Layer 5 of a small transformer language model trained on English Wikipedia (19 layers, counted from 0, width 96).
A neuron adds its activation times its output weights to the MLP's output. To switch it off is to set its activation to zero at one token and run the rest of the model.
A neuron's activation on a vector x is quick GELU(weights . x), where the dot is the dot product. Quick GELU of z is z times sigmoid(1.702 z).

Input weights of the MLP neurons that the questions are about. A number n stands for (n - 500) times 0.0012.
n30: 404,560,405,588,769,699,513,624,412,307,397,525,278,530,331,464,431,292,772,343,592,375,719,656,708,647,550,438,453,816,566,448,514,526,233,661,392,581,788,357,479,591,639,335,479,599,408,366,318,400,421,533,467,569,685,678,229,628,670,335,634,560,361,683,658,405,410,663,628,332,608,475,370,356,306,592,688,483,365,389,533,443,487,629,647,440,553,554,582,841,332,531,521,773,240,247
n42: 423,368,155,416,233,468,602,434,608,305,514,487,674,486,420,248,611,387,514,590,481,628,560,541,473,866,301,491,772,374,551,112,595,343,451,661,690,559,616,739,640,592,781,599,523,109,495,618,491,546,485,584,487,528,609,504,359,771,388,426,453,554,417,798,412,450,465,371,622,437,371,357,455,361,346,658,519,258,314,635,420,570,331,746,798,518,387,562,602,274,673,335,747,443,535,282
n49: 431,500,524,219,467,458,206,648,567,514,370,418,553,363,788,363,157,490,225,606,661,660,367,340,330,482,694,442,228,362,491,538,602,556,482,645,485,412,525,458,283,599,519,543,779,505,543,570,505,819,701,654,664,514,565,465,702,274,664,575,297,537,712,339,410,313,438,556,615,495,566,732,523,412,419,391,576,554,724,509,518,781,731,226,104,365,543,540,199,457,352,222,603,500,229,212
n145: 579,386,437,918,275,860,156,633,704,515,371,335,572,837,403,578,194,342,665,657,459,423,495,655,676,592,457,710,332,434,475,284,422,420,548,588,666,490,584,320,313,426,390,454,525,287,642,228,649,785,532,625,552,640,564,547,208,323,744,615,686,692,229,358,648,719,500,360,582,201,460,529,553,365,643,465,354,678,380,588,625,374,495,752,412,381,690,739,674,832,413,690,802,526,328,475
n161: 631,437,648,639,637,201,479,554,623,165,370,388,478,304,770,495,447,564,592,650,505,408,271,474,119,714,768,580,376,649,436,426,817,421,465,50,620,516,800,389,433,700,521,808,578,562,511,438,199,310,387,429,525,610,396,328,457,516,243,590,734,552,220,670,435,521,346,625,59,732,732,454,582,139,414,489,473,485,320,541,561,799,520,942,321,599,441,249,284,672,243,662,495,636,647,341
n211: 587,402,500,484,375,344,453,617,548,431,436,566,612,647,842,429,526,590,666,710,537,608,521,526,112,399,395,336,413,606,416,243,814,406,369,301,241,362,341,766,316,637,568,479,784,402,426,511,223,646,243,209,353,510,314,368,516,382,323,500,349,613,416,556,261,542,317,770,580,675,578,257,500,565,802,321,169,230,597,720,530,90,173,186,168,386,575,341,335,596,596,303,151,425,427,537
n291: 527,301,248,346,416,600,422,589,569,418,364,346,407,477,520,556,471,619,593,326,533,527,536,367,525,390,481,481,618,529,585,474,530,380,435,460,467,573,476,674,411,459,490,636,369,260,484,421,599,503,576,581,524,465,513,458,401,297,517,633,613,376,617,389,778,465,387,601,358,622,726,566,500,748,418,500,663,385,453,424,746,514,631,446,400,366,417,512,561,497,467,493,466,593,531,357
n344: 611,305,769,169,714,576,423,509,814,626,748,283,463,500,445,663,335,800,505,810,315,638,455,683,513,340,461,526,390,477,135,294,764,344,500,454,403,500,420,768,500,223,576,578,615,496,514,419,660,710,619,719,504,291,487,508,610,531,547,460,468,408,496,609,432,624,492,553,427,584,634,782,530,620,568,703,549,406,792,399,526,510,616,623,459,482,605,487,613,427,668,463,829,592,696,644
n360: 471,622,399,370,681,320,540,509,742,607,604,414,523,447,604,798,549,671,577,422,576,614,629,782,573,868,381,471,582,482,629,363,642,659,343,378,719,638,170,570,444,542,632,627,456,343,776,556,550,610,429,445,612,421,483,430,820,673,351,425,327,500,275,487,471,382,429,472,419,472,831,367,444,354,769,491,651,517,454,625,695,514,679,282,568,469,437,416,495,635,774,635,445,632,778,793
n385: 532,415,696,443,406,602,457,430,544,660,570,508,404,831,723,613,384,225,500,630,461,544,884,628,513,459,607,512,294,491,301,719,189,838,368,245,571,370,482,483,395,604,539,610,576,246,504,582,347,226,418,220,524,653,415,320,496,471,586,530,518,252,663,483,500,287,395,353,531,491,393,521,442,531,474,491,354,340,478,504,344,687,360,576,575,559,711,459,397,413,352,430,189,557,656,668
n464: 509,204,396,520,978,560,470,459,485,621,541,548,597,665,424,732,610,530,382,319,304,454,525,799,588,514,610,315,593,545,520,560,645,405,534,725,423,676,453,595,818,432,600,372,377,441,173,410,301,271,457,615,481,684,584,202,413,642,780,580,685,216,720,573,557,386,293,377,302,177,380,132,766,257,348,319,565,481,640,666,591,489,769,333,741,515,178,552,442,480,769,322,524,623,527,340
n497: 588,674,245,397,330,765,580,153,446,419,281,92,298,553,582,349,761,408,418,16,495,253,162,782,469,278,796,378,558,328,602,575,798,676,531,560,615,771,338,516,662,461,596,380,732,605,591,256,440,569,796,306,780,627,232,445,522,354,782,367,412,427,393,547,566,669,585,500,288,227,489,288,644,517,133,634,527,536,428,406,648,349,567,458,538,574,216,485,494,364,787,625,719,604,380,323

Output weights of the MLP neurons that the questions are about. A number n stands for (n - 500) times 0.00079.
n30: 682,626,583,377,321,325,806,698,685,446,555,500,292,496,374,264,412,643,235,374,741,795,362,574,350,650,523,733,423,401,471,604,520,566,335,554,504,751,579,423,492,323,422,355,577,281,670,443,548,429,523,470,633,388,303,437,685,587,520,574,664,547,606,548,606,647,445,606,638,391,484,420,516,385,713,534,408,387,383,611,379,508,592,492,553,596,652,371,339,565,385,571,590,626,531,340
n42: 523,562,534,618,515,612,386,453,691,674,247,496,568,409,541,637,597,597,386,590,470,660,485,564,437,516,594,366,515,537,440,775,435,524,325,489,439,442,477,370,562,326,539,341,742,575,567,548,437,519,666,284,490,650,647,383,432,508,377,579,554,401,746,360,568,446,658,538,402,327,611,639,553,286,631,544,512,530,817,188,583,384,386,383,222,650,577,515,442,674,311,588,277,488,549,635
n49: 667,693,612,630,437,350,390,425,530,649,745,505,552,558,658,514,579,535,704,407,728,253,486,370,346,686,411,270,468,643,318,526,374,319,413,208,679,355,657,160,585,682,534,437,329,427,309,379,327,649,324,667,268,575,694,603,514,570,665,465,662,319,471,339,666,383,327,546,477,413,514,307,592,384,883,289,687,390,357,473,261,478,428,716,514,613,538,389,834,550,324,682,170,481,550,540
n145: 651,423,395,709,520,401,401,512,170,520,375,224,728,738,524,452,504,370,672,473,492,474,580,563,422,224,536,418,447,548,197,492,610,456,474,554,486,453,441,369,607,578,279,522,570,193,553,492,486,294,557,456,666,402,547,647,450,362,330,627,366,361,850,586,475,229,304,429,462,620,394,432,550,264,418,407,525,521,476,492,238,332,610,159,716,555,581,621,743,426,275,466,284,474,558,573
n161: 429,323,750,458,582,618,630,606,451,652,642,572,483,551,578,881,282,866,482,427,439,820,491,717,530,697,568,394,360,401,571,467,545,472,533,491,505,338,491,452,691,671,486,383,249,676,374,439,657,808,470,382,485,405,259,689,549,585,627,538,504,692,697,281,193,797,680,301,553,359,577,595,341,524,478,560,532,544,521,771,305,368,517,372,367,635,563,589,825,409,513,366,459,477,329,672
n211: 563,330,640,449,206,297,488,670,490,369,518,398,597,591,544,296,786,466,509,401,924,643,581,479,679,375,212,393,425,561,595,449,419,377,566,478,403,595,787,496,840,500,110,547,550,513,588,591,668,374,705,330,481,546,431,452,504,509,377,699,551,432,389,537,357,591,476,669,509,322,927,473,513,456,460,300,541,841,418,652,259,526,552,544,593,514,678,567,585,728,478,640,667,306,372,686
n291: 587,430,598,512,403,511,605,325,442,440,472,479,529,500,427,454,580,584,452,656,506,503,475,529,386,431,316,558,489,508,524,581,480,415,532,514,566,322,639,418,586,531,488,333,572,517,574,546,475,508,448,240,531,585,614,500,458,573,614,265,468,514,592,589,288,590,568,428,584,459,373,582,422,327,442,505,311,591,489,595,444,484,421,600,483,432,537,272,558,424,495,525,460,586,426,643
n344: 399,695,614,574,666,463,626,249,362,443,233,536,390,532,565,379,371,366,273,300,764,668,403,645,210,690,705,613,385,500,598,575,648,465,553,228,703,462,370,381,371,551,487,478,372,458,553,748,565,454,381,552,428,526,346,607,529,148,389,579,658,454,509,642,642,284,415,641,450,367,364,568,267,591,331,224,390,546,500,597,479,472,651,421,474,266,351,725,512,565,443,437,370,457,438,682
n360: 868,458,404,719,400,571,525,439,347,415,349,526,440,420,365,537,547,700,624,752,496,263,668,414,453,549,618,298,488,504,445,579,532,374,567,292,466,331,639,418,349,455,306,345,426,547,246,457,469,492,710,443,366,468,561,492,137,408,609,508,481,644,549,451,456,383,326,461,747,650,286,557,631,612,520,623,581,331,446,438,239,553,400,567,241,649,686,409,629,671,356,496,545,422,437,661
n385: 613,688,601,266,500,679,555,596,752,618,516,840,530,477,602,284,573,724,504,633,456,558,399,511,618,604,701,734,571,504,714,466,463,330,521,504,487,606,504,536,703,334,433,589,463,532,291,747,584,710,795,534,371,291,393,517,775,419,574,363,504,605,679,388,448,194,552,328,379,480,594,434,448,548,714,637,557,436,481,520,733,315,449,600,242,668,500,428,542,543,575,492,454,309,484,457
n464: 293,558,343,390,341,550,731,775,500,737,550,252,655,663,388,723,432,843,256,550,514,476,491,711,428,453,368,605,247,757,520,487,370,524,548,681,352,444,550,311,641,715,567,736,462,323,455,362,546,348,657,108,393,253,265,325,624,371,687,413,574,468,495,679,578,324,392,614,184,418,505,537,609,520,726,531,672,741,504,256,454,285,513,382,363,505,332,368,552,554,406,491,329,571,641,549
n497: 533,600,788,281,302,585,549,428,589,790,500,325,592,583,794,545,540,292,402,188,601,561,326,571,569,283,495,522,691,318,454,658,505,415,313,564,238,412,727,331,428,637,786,653,440,495,601,563,512,538,358,377,500,203,356,529,430,522,412,434,714,190,678,627,284,549,955,650,759,821,758,654,672,770,500,977,681,147,287,730,371,459,348,210,450,610,335,403,865,421,363,310,321,539,655,218

Each question names a token from some text and the token that comes next. It shows the vector x that enters the MLP there. A number n stands for (n - 500) times 0.0078.

Then comes g, the gradient of the next token's log-probability with respect to the MLP's output, scaled to length 1. A neuron's effect is roughly proportional to its activation times (output weights . g). A number n stands for (n - 500) times 0.00085.

"al", then "g"
x: 460,445,626,684,394,616,297,555,196,597,329,741,453,327,381,428,650,561,590,463,517,748,210,542,344,559,534,636,545,376,708,545,306,364,595,580,282,279,423,385,564,848,333,386,343,374,367,701,613,580,198,543,497,344,543,608,488,543,637,459,668,549,640,386,355,613,515,699,396,607,634,525,154,684,544,618,473,500,408,449,322,619,493,390,187,629,333,436,528,378,446,522,325,280,737,640
g: 500,504,433,506,591,497,445,414,497,566,546,410,312,564,477,361,508,370,410,432,485,370,655,423,494,124,477,535,675,294,458,698,722,572,498,630,682,482,246,568,532,486,382,648,386,456,404,408,608,611,497,542,556,375,590,432,459,336,591,520,683,388,530,411,709,371,365,546,480,331,347,462,576,542,383,599,341,363,438,175,603,422,494,644,370,487,624,431,350,808,640,532,632,536,438,576
Which neuron, switched off, raises the next token's probability most? n211

"c", then "ri"
x: 483,534,572,726,455,647,413,288,279,430,402,396,526,551,403,570,498,524,545,486,476,634,237,721,435,428,487,763,635,504,647,594,449,261,525,375,291,268,500,462,734,658,216,283,435,444,444,625,398,751,469,320,557,409,721,548,307,652,810,414,711,749,628,420,470,548,498,628,468,508,477,802,131,659,617,581,475,461,456,653,431,640,381,476,320,766,325,591,612,356,486,519,330,300,625,596
g: 503,428,416,298,705,728,582,451,336,565,488,486,596,573,559,592,409,889,121,652,600,296,534,505,490,277,528,548,434,727,476,417,559,303,656,424,567,502,578,476,303,592,649,566,306,541,434,424,467,296,452,449,597,542,570,489,416,564,818,582,710,648,558,584,584,487,437,476,607,567,426,662,483,670,395,562,443,523,536,367,596,500,441,520,470,395,558,455,588,526,370,555,558,610,591,490
Which neuron, switched off, raises the next token's probability most? n145

" time", then " "
x: 489,553,672,686,595,527,291,483,342,611,307,644,499,258,369,710,681,651,538,428,554,648,356,625,400,403,560,624,533,589,654,296,277,408,565,536,248,313,442,470,722,832,346,159,357,463,387,750,875,492,355,492,414,531,487,522,418,628,486,597,460,726,644,336,440,589,650,658,303,464,322,708,508,630,378,511,570,565,356,723,333,726,557,420,522,681,203,611,531,309,629,562,535,453,700,578
g: 528,520,470,591,499,558,640,667,755,472,547,836,353,531,483,485,472,595,690,331,602,676,306,509,492,699,286,343,520,666,594,679,198,516,661,481,607,465,535,508,537,429,438,599,353,395,450,501,571,425,590,516,528,448,293,621,698,666,614,547,473,577,512,668,457,348,539,513,604,443,714,346,437,709,409,283,450,545,573,554,481,251,588,490,488,578,516,460,426,513,299,459,689,463,560,398
Switching off which neuron hurts the next token most? n464

"or", then " to"
x: 475,457,845,621,573,390,441,351,321,778,453,751,566,352,456,426,517,682,398,584,473,751,423,787,192,492,571,700,440,499,904,331,468,475,677,373,320,328,490,367,578,611,465,305,412,477,688,538,575,566,336,518,560,347,846,580,407,671,401,653,635,608,739,500,463,573,447,574,527,416,560,562,267,563,682,558,431,593,550,507,398,691,381,599,431,508,311,338,563,402,570,771,442,362,779,635
g: 585,430,628,613,862,485,601,622,429,488,668,350,313,245,483,473,730,384,600,646,350,376,706,545,532,466,565,494,488,474,607,490,489,796,494,542,541,514,450,350,660,359,360,522,356,592,611,509,538,371,414,527,332,293,434,391,581,402,603,613,547,600,535,480,643,684,418,572,518,416,514,701,597,397,570,455,785,334,523,431,333,417,372,463,512,437,491,497,549,580,538,427,572,559,319,766
Switching off which neuron hurts the next token most? n360

"al", then "s"
x: 565,417,692,721,563,491,464,552,257,567,437,755,564,185,409,530,714,634,489,535,620,763,175,473,228,561,598,590,530,486,790,410,367,352,603,451,277,258,572,342,601,770,349,438,268,435,422,634,515,665,283,640,554,415,623,537,505,564,479,447,685,539,790,431,374,666,553,706,429,445,584,582,226,581,602,631,305,413,529,510,456,583,460,373,349,428,363,442,429,372,536,536,319,211,690,695
g: 267,445,414,621,323,211,615,249,476,412,601,535,664,410,434,455,581,438,424,541,497,410,331,518,441,505,400,631,523,500,617,328,466,412,347,387,585,475,608,742,553,524,460,392,368,468,522,520,540,541,665,612,538,511,636,429,326,451,481,333,614,647,354,162,409,586,565,670,250,509,482,395,413,590,486,452,465,426,252,422,571,462,544,277,611,344,536,588,610,628,511,622,655,729,636,412
Switching off which neuron hurts the next token most? n211

"ne", then "me"
x: 420,586,764,580,398,563,516,576,69,737,407,626,409,537,506,567,617,321,518,509,456,525,392,500,426,404,615,553,331,441,694,356,405,387,722,322,413,452,556,373,499,754,192,329,469,388,551,709,689,462,578,437,581,291,796,429,475,700,640,521,807,616,486,465,435,513,660,616,397,622,278,663,392,799,539,577,426,570,421,765,204,557,492,590,270,623,189,410,560,476,546,547,476,413,742,655
g: 407,373,511,543,686,446,245,557,386,516,530,536,497,341,620,470,197,636,545,482,764,694,438,562,348,471,615,609,557,286,414,444,539,540,434,583,468,485,587,538,425,489,384,608,415,599,443,584,476,683,426,859,503,641,561,274,447,514,426,304,500,553,648,571,518,540,611,664,522,389,614,461,537,574,609,640,407,422,381,496,487,655,409,319,272,484,563,275,727,399,284,517,404,467,381,374
Switching off which neuron hurts the next token most? n385

"ctor", then "y"
x: 366,509,762,625,536,356,420,345,545,621,549,651,517,280,485,648,527,678,450,324,566,727,298,634,288,482,504,533,421,554,935,450,595,318,582,580,305,244,661,359,562,611,315,295,314,446,362,580,623,743,426,506,503,361,638,682,447,623,449,439,787,682,734,375,333,595,532,610,509,452,516,680,319,745,567,666,480,469,414,440,535,558,420,476,419,696,341,420,525,256,711,639,528,292,767,711
g: 259,594,664,394,425,603,357,576,583,633,449,536,418,286,459,668,501,404,348,441,463,475,638,656,335,598,455,238,273,497,553,562,674,634,494,203,347,629,372,388,524,424,379,456,499,351,437,622,407,551,472,348,476,638,394,767,602,365,336,612,350,318,514,462,669,721,294,412,700,410,528,454,485,460,309,500,477,471,489,515,383,374,564,554,568,603,476,442,686,359,415,457,484,515,437,434
Switching off which neuron hurts the next token most? n344

" O", then "th"
x: 551,598,734,669,359,486,452,529,197,778,311,580,441,266,461,665,800,624,426,553,558,574,294,665,436,442,626,705,406,508,710,410,336,313,460,318,322,490,385,416,505,665,297,392,428,393,503,525,672,439,449,288,506,396,762,546,447,589,655,601,693,698,636,542,628,555,540,556,374,634,389,684,202,749,409,542,479,558,363,593,221,712,481,362,533,578,268,456,563,390,611,473,278,335,845,468
g: 501,372,751,444,609,629,507,465,544,352,556,548,416,411,588,480,639,365,620,604,274,600,628,389,414,546,524,625,429,525,401,458,424,643,658,459,532,440,571,317,349,539,494,458,453,599,415,707,557,378,388,448,438,653,563,573,333,407,458,615,570,281,333,570,400,546,403,510,473,454,251,821,491,208,519,672,408,675,789,581,511,580,391,400,458,641,358,603,481,640,341,529,419,605,297,614
Which neuron, switched off, raises the next token's probability most? n385

"69", then "–"
x: 476,412,798,625,444,594,399,301,303,714,437,625,567,356,413,657,469,600,550,365,501,601,463,583,296,532,454,836,425,602,621,461,359,368,603,418,488,199,430,321,480,700,565,279,337,350,278,537,699,644,461,513,325,454,766,768,440,732,527,427,669,670,508,332,451,569,600,644,279,608,512,716,411,590,596,563,463,535,434,461,340,665,467,471,477,555,177,543,655,312,566,509,219,389,711,758
g: 289,281,356,577,584,628,696,550,458,612,603,425,541,435,451,417,344,428,297,347,384,486,501,520,627,277,472,567,413,657,409,398,564,382,684,527,559,517,751,298,521,547,316,543,552,316,480,300,276,593,431,586,419,432,576,446,556,496,339,313,602,347,566,710,334,406,406,484,615,401,385,432,358,524,489,672,368,577,607,575,328,391,729,464,521,232,526,642,515,525,433,530,362,525,627,442
Which neuron, switched off, raises the next token's probability most? n145

" still", then " a"
x: 441,422,658,763,636,422,524,403,156,730,269,582,335,376,350,630,604,569,577,234,608,729,331,453,482,390,368,514,559,491,629,414,335,309,669,418,273,494,539,506,633,750,325,206,433,412,356,663,846,420,316,503,526,623,702,677,253,530,567,549,490,746,675,369,398,425,710,592,483,494,539,645,419,614,403,562,537,709,511,760,423,453,481,366,491,759,401,425,505,237,646,414,407,426,620,596
g: 458,651,451,399,462,473,131,570,580,518,580,654,710,452,359,289,463,335,710,459,519,528,451,446,440,359,427,547,627,317,445,375,549,326,467,619,420,597,556,509,457,660,665,373,574,480,654,757,456,653,490,385,568,401,545,632,356,337,257,564,434,641,492,276,467,468,381,235,417,527,399,436,688,401,524,460,633,566,626,653,602,323,418,545,550,543,726,371,394,441,515,478,570,481,538,653
Which neuron, switched off, raises the next token's probability most? n464

" William", then ","
x: 414,674,713,798,331,412,513,431,274,842,452,710,509,233,398,700,532,781,407,286,414,688,381,683,360,483,568,719,483,404,728,371,403,320,562,731,404,485,483,388,519,782,485,294,360,479,515,450,627,568,392,469,492,427,680,735,329,614,544,429,580,707,494,364,344,577,554,499,288,626,570,539,382,848,547,505,468,567,423,560,388,723,422,538,497,720,416,510,540,176,584,738,429,371,649,494
g: 747,607,509,407,795,615,682,574,479,631,515,438,236,467,454,620,434,480,564,517,412,482,534,466,453,479,234,273,333,596,734,973,436,500,552,450,500,368,327,423,441,537,541,392,458,530,590,576,746,522,645,538,495,642,396,716,660,652,440,496,344,472,600,425,551,581,538,505,504,366,708,614,588,446,566,591,350,628,422,599,541,419,438,528,393,679,550,486,508,485,452,450,384,479,452,497
Which neuron, switched off, raises the next token's probability most? n42